Layer 5 of a small transformer language model trained on English Wikipedia (9 layers, counted from 0, width 96).
A neuron's activation on a vector x is GELU(weights . x), where the dot is the dot product.

Input weights of the MLP neurons that the questions are about. A number n stands for n times 0.014.
n26: 20 24 -43 -29 8 -42 -4 26 33 -1 33 -16 35 -17 40 3 -21 -15 30 -19 -15 -17 11 -15 -37 18 14 -1 -16 23 2 -12 46 4 -32 -9 -13 -18 15 -16 33 -7 13 3 25 -13 33 47 45 14 7 -16 -12 -12 35 -30 -19 2 -43 2 -11 9 -18 -22 -24 12 13 3 7 -6 -43 10 -7 36 6 10 10 -25 -40 -15 4 19 -3 -12 -22 26 25 -12 31 12 20 -12 -25 -18 -1 0
n28: 14 -31 27 44 -43 -11 1 31 41 70 -9 11 1 7 4 -7 -9 -11 -40 0 29 -9 -21 -5 -4 -5 -32 22 7 6 -4 47 41 13 12 14 -9 16 -22 -37 -13 -29 19 -1 -19 -9 -3 7 -27 -57 3 18 15 29 17 17 -46 11 -15 -14 12 -4 -25 44 16 -20 33 -1 -4 1 16 24 12 -25 -22 -17 -39 34 12 -60 24 25 20 3 -19 3 -7 16 9 -32 5 -17 -1 -36 -27 -49
n58: -16 -51 50 -30 7 1 -3 51 16 0 -36 -18 33 -16 8 5 11 13 -6 -18 69 19 10 -6 4 -34 -19 2 -43 37 -47 -22 13 -18 -32 -1 -23 11 -32 -40 45 -26 -4 27 -15 -39 -3 17 -13 -4 3 -9 10 4 33 37 15 3 53 -29 -13 -24 8 -2 30 19 -12 13 1 16 6 7 8 12 -6 9 40 59 -26 -31 7 23 19 -8 10 13 6 44 -41 -35 -19 -35 -10 8 -18 -31
n72: -22 22 -14 12 -17 -44 -24 -24 7 -23 -11 -12 -3 5 -28 -3 70 16 1 -11 28 -21 -17 5 -9 -13 1 -24 2 -13 -18 -10 18 -10 6 -17 2 32 4 -1 21 -3 -27 4 16 16 20 -38 -1 43 -19 22 6 19 -7 -39 5 40 34 16 -32 0 -14 -4 16 -12 -17 -10 24 16 12 -26 -4 0 -6 12 28 -10 -31 -2 -16 3 -23 -30 35 44 -7 -10 -1 1 11 31 22 37 -7 -14
n110: -4 53 13 -30 10 -22 32 -8 11 -27 -11 -11 29 -1 -34 -11 -31 8 12 -13 -1 -4 1 19 -15 -50 -42 -14 -4 9 -28 28 7 -3 22 49 15 11 38 -10 27 -13 48 25 6 -30 20 -26 -22 -19 -16 -8 3 -22 -37 28 2 0 -5 -1 6 -14 1 5 10 50 23 -14 4 12 15 3 -3 5 3 12 3 6 -31 8 27 -30 -6 -22 8 -23 5 19 9 30 2 -9 1 -10 -36 -25
n147: 12 -7 -4 -4 20 -15 16 -35 15 8 -3 15 -2 25 -40 -5 1 9 33 1 -4 -14 -39 -18 -1 -19 1 24 -15 5 -19 -6 16 -35 -14 -1 -5 2 11 0 -15 -23 5 -5 29 1 45 2 13 6 -24 -5 -4 -17 -9 7 -26 26 -33 -10 -4 43 26 4 -11 28 -26 13 -29 19 -11 21 9 -14 9 61 -31 -23 25 -22 2 -6 19 6 11 19 -18 3 34 0 14 -14 20 -36 17 -36
n159: 7 -15 3 15 4 1 -12 -18 11 -22 -9 16 -44 21 -5 -26 -14 -48 -38 -12 37 -7 -4 9 7 34 15 26 -3 -32 -11 -7 39 15 -17 23 -31 3 16 -6 -31 -37 -10 48 23 3 2 11 -19 39 10 5 -26 -19 -16 -18 -7 22 -28 -24 -13 10 40 -8 37 16 23 -27 28 -27 20 -36 29 -2 -49 1 11 23 -53 -2 31 -17 21 -18 47 -6 -14 20 -16 11 36 -4 12 12 7 -17
n288: 15 -1 3 20 6 -9 -12 -22 -15 46 30 -35 -26 4 12 39 31 14 -3 9 5 -8 42 -25 -27 2 -8 -9 -38 9 12 9 -35 -2 25 20 15 1 9 -3 4 12 8 -9 18 16 26 -5 14 6 -52 -14 -12 9 19 -7 -19 -27 -8 -4 -9 -3 17 26 -6 42 12 12 -10 24 19 -6 -20 -4 -4 1 -28 -21 25 6 -5 8 -17 -23 -1 13 -5 17 -54 43 -4 -13 -50 -5 -31 -59
n304: -16 -15 37 -3 11 -7 11 -5 8 36 -16 2 36 -20 30 -52 -43 10 22 10 8 4 6 -1 3 4 -66 31 49 24 19 -18 13 7 16 -4 20 -3 -21 -13 -7 -42 16 23 8 -9 -50 -11 7 -4 -1 9 10 0 5 23 -43 0 -55 3 31 -9 35 48 -19 -18 -7 20 15 -22 -19 -18 -9 6 -28 1 -4 -23 24 1 41 26 -10 -10 43 -2 -22 50 -1 -21 -32 -16 -23 -9 2 -12
n421: 19 3 -17 9 28 -7 3 14 39 5 44 18 3 5 8 3 -1 -14 -25 -15 12 4 47 -34 -28 38 12 27 3 7 -8 -23 22 -8 29 -15 -10 -25 -23 -30 1 -24 -17 -8 6 -22 -30 -5 24 49 -9 1 -17 -17 15 10 -28 1 12 -32 3 20 -1 -23 29 -10 4 -24 5 24 -36 -5 -36 34 -9 -20 8 5 -38 6 11 8 -8 -44 16 22 -17 38 -15 -39 28 -35 -31 40 41 17
n449: 15 5 8 -29 5 -7 -55 -40 -9 54 -2 -22 6 26 42 -51 -4 1 -14 9 -3 -30 -9 25 24 30 22 24 19 17 -41 31 -9 13 11 30 9 10 -11 -42 7 26 26 -9 -55 28 11 30 20 -29 -44 15 -11 10 -14 8 -11 1 10 -8 -37 7 -8 5 10 22 13 -23 -7 -5 -2 34 6 32 -11 3 18 -6 3 1 22 -15 -1 -35 -25 -9 -28 -24 1 -23 -13 29 -5 -26 -2 1
n475: 34 -34 8 3 21 31 -3 -8 21 13 11 -29 -6 -15 -17 -20 45 -3 -19 -10 -37 -37 -5 -7 17 21 -10 29 -22 5 -43 -3 31 -37 9 20 9 8 1 -14 24 -14 -18 7 -24 -18 22 18 -19 6 8 -45 24 7 24 -21 24 12 -16 12 -11 11 45 11 45 40 60 -22 14 -30 11 -12 17 -17 -38 -24 -26 -14 -21 24 8 -28 -14 21 31 19 -93 16 3 -39 -32 -24 -3 8 3 -7
n477: -34 -35 23 -5 -32 0 15 -26 25 -31 -19 2 -20 -4 -2 -5 -4 -4 -37 -30 -5 -19 -14 4 39 37 33 -25 9 20 21 12 5 4 -24 34 -3 -21 0 56 -4 -1 35 11 -4 2 -15 -27 -33 13 45 34 9 8 20 22 1 -3 -25 -19 34 49 -19 8 -10 -6 11 32 -2 25 -37 -18 -21 24 8 -33 -9 -19 -11 -6 17 1 10 -7 -44 -37 3 -11 -18 -29 15 37 52 19 -12 -16
n527: -47 48 -19 20 -14 -41 34 -1 28 -65 -1 -8 36 21 11 37 -35 15 3 3 21 16 40 29 -23 6 -13 2 -6 1 33 -45 -14 13 12 -12 13 15 24 -6 15 25 -19 7 27 6 13 -27 18 15 15 -36 -3 -15 3 6 -19 -50 1 -50 25 -44 -17 -30 -42 -31 -31 -10 -22 19 3 10 27 -37 -5 4 -13 61 5 -35 -13 5 -24 -2 -7 7 66 11 3 41 -1 1 -11 -24 22 8
n540: -7 -7 2 4 -1 4 -31 -38 16 -23 15 39 17 -22 -12 49 -13 0 25 2 -43 -1 13 48 8 37 18 -4 -55 -18 -1 11 15 37 -10 11 11 -21 39 13 -24 -36 17 27 10 -10 -28 -39 1 42 -35 26 23 13 -39 23 -14 -13 16 -7 27 1 -23 -16 3 -8 -11 -47 -20 16 -40 -8 20 24 -8 1 -9 -33 -2 46 -15 -5 3 19 19 -11 -18 11 1 11 -3 14 -11 -19 16 32

Each question shows a token from some text and the vector x that enters the MLP there. A number n stands for n times 0.056.

" me": 28 -17 -3 11 -19 11 -33 -13 -38 -39 -7 -25 -21 15 20 11 -3 -13 43 16 -21 41 -9 5 2 14 -10 -9 21 20 30 -21 0 -16 -5 -4 -16 -9 -10 -26 27 25 24 14 -13 -37 43 -16 8 20 -9 24 -15 -37 -37 12 32 12 3 -15 -1 -19 42 17 18 -53 28 36 3 -17 1 -1 -43 24 18 -16 3 18 13 35 13 43 4 52 -17 -59 -31 -24 -26 12 -18 41 -8 -26 -25 7
Which of these neurons fires most? n477

"l": 30 -12 34 -28 -26 27 -35 -6 -10 -5 -10 -22 -36 25 -3 35 17 -29 21 5 -35 61 -18 23 13 -8 -37 6 27 3 19 -2 29 -16 -13 -29 8 -1 -11 -15 2 26 35 17 -45 0 39 13 -4 -1 1 -16 -32 -19 -36 4 -20 1 -9 -11 7 -19 22 20 52 -61 31 3 24 -22 -7 -3 -25 -3 -20 -4 5 40 36 11 15 20 14 40 -35 -21 25 -17 -35 -5 27 3 11 -24 -26 8
Which of these neurons fires most? n28

"|---|---|---|---": 16 7 17 20 -6 46 2 -44 -45 -18 29 -21 6 37 7 7 49 -17 16 -34 -61 40 -42 11 -8 -32 -15 -11 34 10 13 -3 -13 -17 -7 22 8 26 -33 -11 21 -12 12 6 -57 -10 33 7 13 2 2 -22 -27 -44 -7 -45 -4 -4 -5 -6 -4 18 14 -12 -6 -39 -6 4 -9 -1 -25 53 -6 14 36 30 20 28 25 23 -13 27 18 18 -11 -33 -14 16 -16 8 -11 26 -6 12 0 18
Which of these neurons fires most? n449

"in": 38 -4 2 3 3 30 -34 -1 -33 -44 -5 6 11 22 15 -31 12 26 41 -27 -25 28 -4 -1 -13 -12 -32 -3 19 -38 -20 -9 -2 -11 -8 -6 5 -4 -12 2 24 29 25 16 -20 -21 34 29 -10 24 12 -48 17 -69 -18 -6 -42 17 53 -25 4 -14 18 2 64 -39 22 22 18 19 -13 5 -24 -13 35 -6 -1 -12 6 23 4 17 -8 5 -24 -22 42 -8 -13 10 35 4 -25 -32 -36 34
Which of these neurons fires most? n110

" has": 15 -7 -22 4 -21 26 -36 -33 -25 -2 -7 10 -20 12 24 0 16 0 18 -20 -38 23 -26 -19 19 -15 -16 6 29 11 -13 7 14 -34 7 -4 -29 20 -11 -7 -9 13 4 16 -20 -22 53 21 17 39 -12 14 -28 -14 -30 1 6 29 41 -5 5 -7 11 16 64 -80 24 1 4 21 -10 10 -29 36 18 -5 26 -3 9 22 -8 29 28 18 4 -36 -40 -2 -30 -6 -7 21 5 -27 -43 -4
Which neuron fires most, and how strongly? n449, at about 6.9

" t": -24 -24 -6 -42 -8 14 -36 -5 -9 5 19 -8 -18 32 14 14 4 -6 50 10 -22 44 -24 0 10 4 -8 -17 37 -16 -5 -21 41 -47 8 -20 -8 17 -8 -53 20 8 13 14 -34 -36 55 5 8 36 5 12 -53 -11 -12 -21 -3 -13 24 2 -7 -23 17 -8 27 -72 0 31 28 10 -9 -4 1 2 -10 -16 30 26 14 42 11 40 -1 27 2 -26 13 -24 -19 26 -18 16 3 -24 2 10
Which of these neurons fires most? n58

"ind": 1 4 15 40 -7 11 -26 0 -24 18 19 16 17 17 25 4 14 -31 2 -33 -16 19 -1 -11 -17 23 -16 -42 17 -49 -9 -16 -14 -25 19 -19 -11 1 -53 -12 -5 12 34 -7 -44 -4 51 18 -21 23 25 5 -1 -37 -21 -6 -16 -17 24 -22 8 3 13 17 50 -56 7 21 6 29 5 -23 -42 9 21 -19 -17 -4 26 14 23 56 29 4 -13 -41 29 1 -17 -2 0 0 42 -11 -36 42
Which of these neurons fires most? n477

"ept": 25 -6 -3 27 -31 62 -23 27 -48 -18 6 -2 -14 23 23 7 26 -18 54 16 -17 65 -22 2 1 9 -52 -19 2 -38 4 8 5 -28 29 -10 -21 5 -8 -12 -2 1 26 -1 -54 -14 17 29 7 28 7 -13 -22 -39 -35 -2 -19 -17 15 -2 21 -15 -17 14 62 -62 13 8 16 2 3 -2 -4 14 11 -18 -7 10 33 20 -10 47 -8 28 -22 -8 -17 -12 -11 27 -26 9 -15 -2 -7 1
Which two neurons fire most, strongest first? n28, n540

"ry": 32 -11 -33 34 3 6 -14 -12 -44 -8 10 9 3 9 3 24 20 5 29 -39 -27 43 -29 -5 6 18 -23 19 -3 -25 -5 5 0 -51 29 -19 8 -11 -3 -31 15 16 29 20 7 1 35 32 14 8 8 17 -3 -56 -34 -11 16 6 19 -28 -10 -5 8 -35 52 -78 25 16 -13 7 -8 -19 -49 6 0 -17 -21 16 15 17 12 36 -6 31 -5 -23 17 16 -31 37 -10 13 2 -21 -19 21
Which three neurons fire most, strongest first? n421, n540, n288

"u": 23 -49 23 11 31 28 -24 23 -27 -58 -23 22 8 30 14 -13 3 10 27 -47 -33 16 6 16 18 5 -40 -25 1 2 -4 -30 23 3 -20 -19 1 -16 -14 4 24 26 22 15 -21 -31 3 23 6 6 44 -13 2 -37 -26 -3 -24 -28 38 -35 -14 -19 44 17 58 -64 10 20 5 40 17 -25 7 -1 16 -7 -15 12 18 41 -11 24 8 6 -24 -33 33 -14 6 -2 -4 28 -23 -14 -14 -2
Which of these neurons fires most? n58

" of": 40 -17 0 21 11 17 -7 -8 -56 -16 11 27 -15 12 1 12 28 9 25 -44 -62 50 -38 -2 15 -11 -22 4 6 -22 1 6 12 -30 26 -24 -1 -11 -33 -19 17 -23 19 1 -14 -37 42 5 2 17 5 -5 -12 -56 -33 -35 14 10 12 -16 14 -25 22 -13 34 -53 35 37 0 -5 -15 34 -12 23 12 5 7 17 9 31 7 22 22 31 -11 -31 -31 2 -5 0 12 13 5 19 -1 -6
Which neuron fires most, and how strongly? n475, at about 5.2

"ime": -34 35 2 56 -6 13 -12 4 -39 -1 -18 1 -20 25 -8 -12 24 -21 12 -21 -22 8 21 8 12 -11 -33 -10 25 -24 15 30 -7 -33 13 -44 1 9 32 -12 2 8 20 37 -19 14 38 -13 11 41 18 17 -27 -37 -52 -36 -3 0 48 -26 -13 20 -25 -38 28 -59 24 28 -7 15 3 -46 -21 -19 11 6 -5 46 9 5 -19 14 3 7 2 -22 16 -9 -23 5 4 54 -7 3 12 10
Which neuron fires most, and how strongly? n72, at about 9

"el": 30 6 -38 9 3 31 -16 6 -46 -15 -8 27 -20 18 -10 45 27 3 20 -23 -39 36 -35 3 -8 1 -30 6 17 -26 -26 -8 0 -24 14 -26 17 1 -6 -21 -4 10 50 7 -7 -9 36 23 20 14 44 -14 -37 -28 -25 -4 -12 -15 14 -30 6 -8 35 -16 43 -66 18 -21 23 5 -13 -4 -19 -11 12 4 -1 15 40 44 25 45 -17 10 -30 -23 6 11 -30 20 11 28 2 -37 -27 21
Which neuron fires most, and how strongly? n540, at about 1.1

" ": 17 2 24 23 18 17 -36 -2 -10 -56 -12 -25 -6 14 6 5 0 27 27 -24 -34 19 7 -11 24 0 -22 -22 28 -13 11 7 27 -29 5 -26 -5 -15 -41 -28 -8 -4 42 15 -12 -12 50 10 -16 31 5 -17 -47 -34 -13 -7 -6 24 34 -55 -22 2 24 0 15 -75 -2 11 -1 5 -11 -1 -18 -3 3 15 -11 22 30 59 26 28 4 25 10 -53 11 -3 1 20 9 -1 17 25 -2 2
Which three neurons fire most, strongest first? n159, n421, n527

"ions": -2 7 -10 46 -8 9 -7 -40 -56 -41 -9 18 -12 1 13 5 34 12 40 -11 -27 53 -40 -6 12 -2 -51 -8 6 -25 0 -15 -9 -30 19 -10 -8 8 33 -16 -11 -14 -1 10 -3 -27 26 1 27 15 -10 3 -5 -21 -11 2 -18 26 31 -32 -23 4 21 -17 42 -63 32 39 0 13 -32 -19 1 2 5 -7 2 26 42 40 23 11 -4 47 1 -34 -2 0 -18 34 9 13 -21 28 -33 -17
Which neuron fires most, and how strongly? n72, at about 3.6

"end": 11 -21 44 -5 16 8 8 -16 -22 -4 14 36 -18 -4 15 -33 6 -11 8 -19 12 47 -16 17 2 -10 -34 -34 27 -35 11 -22 -25 -22 30 2 -40 -15 22 -14 -10 13 31 15 -43 3 43 23 -5 14 31 18 -2 -58 -34 7 -31 5 21 -19 2 -26 25 14 24 -65 30 25 5 1 -28 8 -9 26 -1 -11 -3 21 5 35 11 10 16 30 -23 -66 -6 5 -18 3 -10 46 6 -15 -1 3
Which three neurons fire most, strongest first? n477, n304, n159

" the": 25 6 -30 11 -7 16 -35 -4 -26 -4 3 -6 -26 29 9 21 30 15 24 -43 -34 0 -17 1 9 -28 -13 -7 18 -15 18 2 17 -34 62 -7 -12 -5 -16 -11 30 -12 32 8 -5 -42 49 28 -8 34 6 1 -35 -14 -37 -26 18 15 37 -5 -5 -36 22 -21 30 -63 66 17 4 -5 -20 -11 -9 19 0 6 3 -6 32 13 -8 9 -3 27 -17 -17 -20 -14 -31 5 -3 15 5 -3 -1 12
Which of these neurons fires most? n475

" |": 9 5 -23 3 5 7 -25 -14 -23 -50 -22 18 -17 28 -5 17 23 28 6 -20 -47 25 -13 5 27 -10 -17 23 5 -8 33 -7 26 -46 16 -1 10 46 -30 -21 20 -23 42 25 -6 -21 43 9 -5 29 22 -12 -2 -36 -4 -34 -32 -8 -2 -33 -5 -18 21 -5 41 -43 33 -17 1 -3 -22 0 -7 32 37 -19 -20 -1 19 11 -6 36 8 58 -44 -46 14 3 -3 3 -7 18 4 -13 -13 19
Which of these neurons fires most? n477

"ace": 14 17 -33 2 27 1 -20 -22 -46 -31 29 -3 -9 16 15 16 6 3 39 -35 -5 37 -36 0 8 36 -12 -8 3 -33 27 -23 -7 -7 41 -22 7 -7 10 -18 3 -14 22 3 -12 -13 45 24 16 49 6 6 -7 -47 -23 -6 -17 9 -27 -46 -7 -25 25 -34 34 -64 13 36 -19 -1 -29 -3 -49 33 -12 -8 10 25 13 21 1 42 -28 21 -24 -2 0 14 -11 0 9 15 7 -14 10 52
Which of these neurons fires most? n421

".": -4 5 -9 28 11 33 -29 -13 -27 -24 -41 11 -16 2 25 -5 10 22 15 -17 -68 35 -5 5 13 24 -33 -3 18 -1 -13 8 26 -29 24 -20 9 10 1 -7 16 -5 42 -7 -14 -25 45 0 28 0 12 2 -11 -26 -37 -24 7 28 5 -38 -5 -16 33 17 42 -67 27 -14 -8 10 -26 14 -9 26 18 -13 14 -13 30 18 18 24 7 32 -16 -27 2 11 -26 37 -26 -10 1 -33 -29 12
Which neuron fires most, and how strongly? n540, at about 3.8

"s": -12 16 -21 32 -6 18 -7 -27 -65 -6 -11 13 2 9 -12 17 59 9 31 -22 -24 42 -22 2 -6 12 -33 -3 20 -35 -8 -2 20 -50 30 -25 -12 -7 -20 -39 -11 5 0 10 4 -44 55 11 24 5 3 24 -27 -3 -29 1 -37 24 30 -24 10 13 20 -24 45 -45 21 26 -11 7 -18 4 11 -6 8 11 -22 -25 36 26 -7 15 11 18 -24 -32 15 11 25 25 4 2 -24 -1 -34 25
Which of these neurons fires most? n147

"ake": 21 28 3 44 -7 7 -11 -20 -62 -18 -5 -3 -39 11 17 5 11 -60 27 -22 -11 31 -34 2 13 9 -33 -44 9 -37 1 -13 11 -31 36 9 -19 0 12 1 3 -5 41 21 -28 -3 46 -21 -7 48 -2 21 -13 -30 -19 -3 -7 23 21 -23 0 -13 -18 2 55 -60 29 22 0 13 -8 -13 -14 18 -19 -3 25 13 4 21 -19 42 -9 7 -6 -29 0 33 -20 0 20 21 8 -19 -8 13
Which neuron fires most, and how strongly? n159, at about 6.6

"ers": 14 -5 12 21 0 26 10 -29 -51 -22 -5 25 -32 3 13 -7 10 11 38 8 -24 54 -56 12 13 -6 -13 3 25 -40 -18 -4 -9 -42 21 -23 -17 -2 9 -50 3 -13 1 7 -7 -43 22 27 12 20 16 4 -7 -49 -14 27 -44 24 19 -31 0 -11 15 -13 51 -42 19 10 7 -5 -32 -4 6 18 -7 9 18 3 55 24 25 19 3 34 -23 -39 4 31 -11 38 -7 2 -16 -15 -35 26
Which of these neurons fires most? n304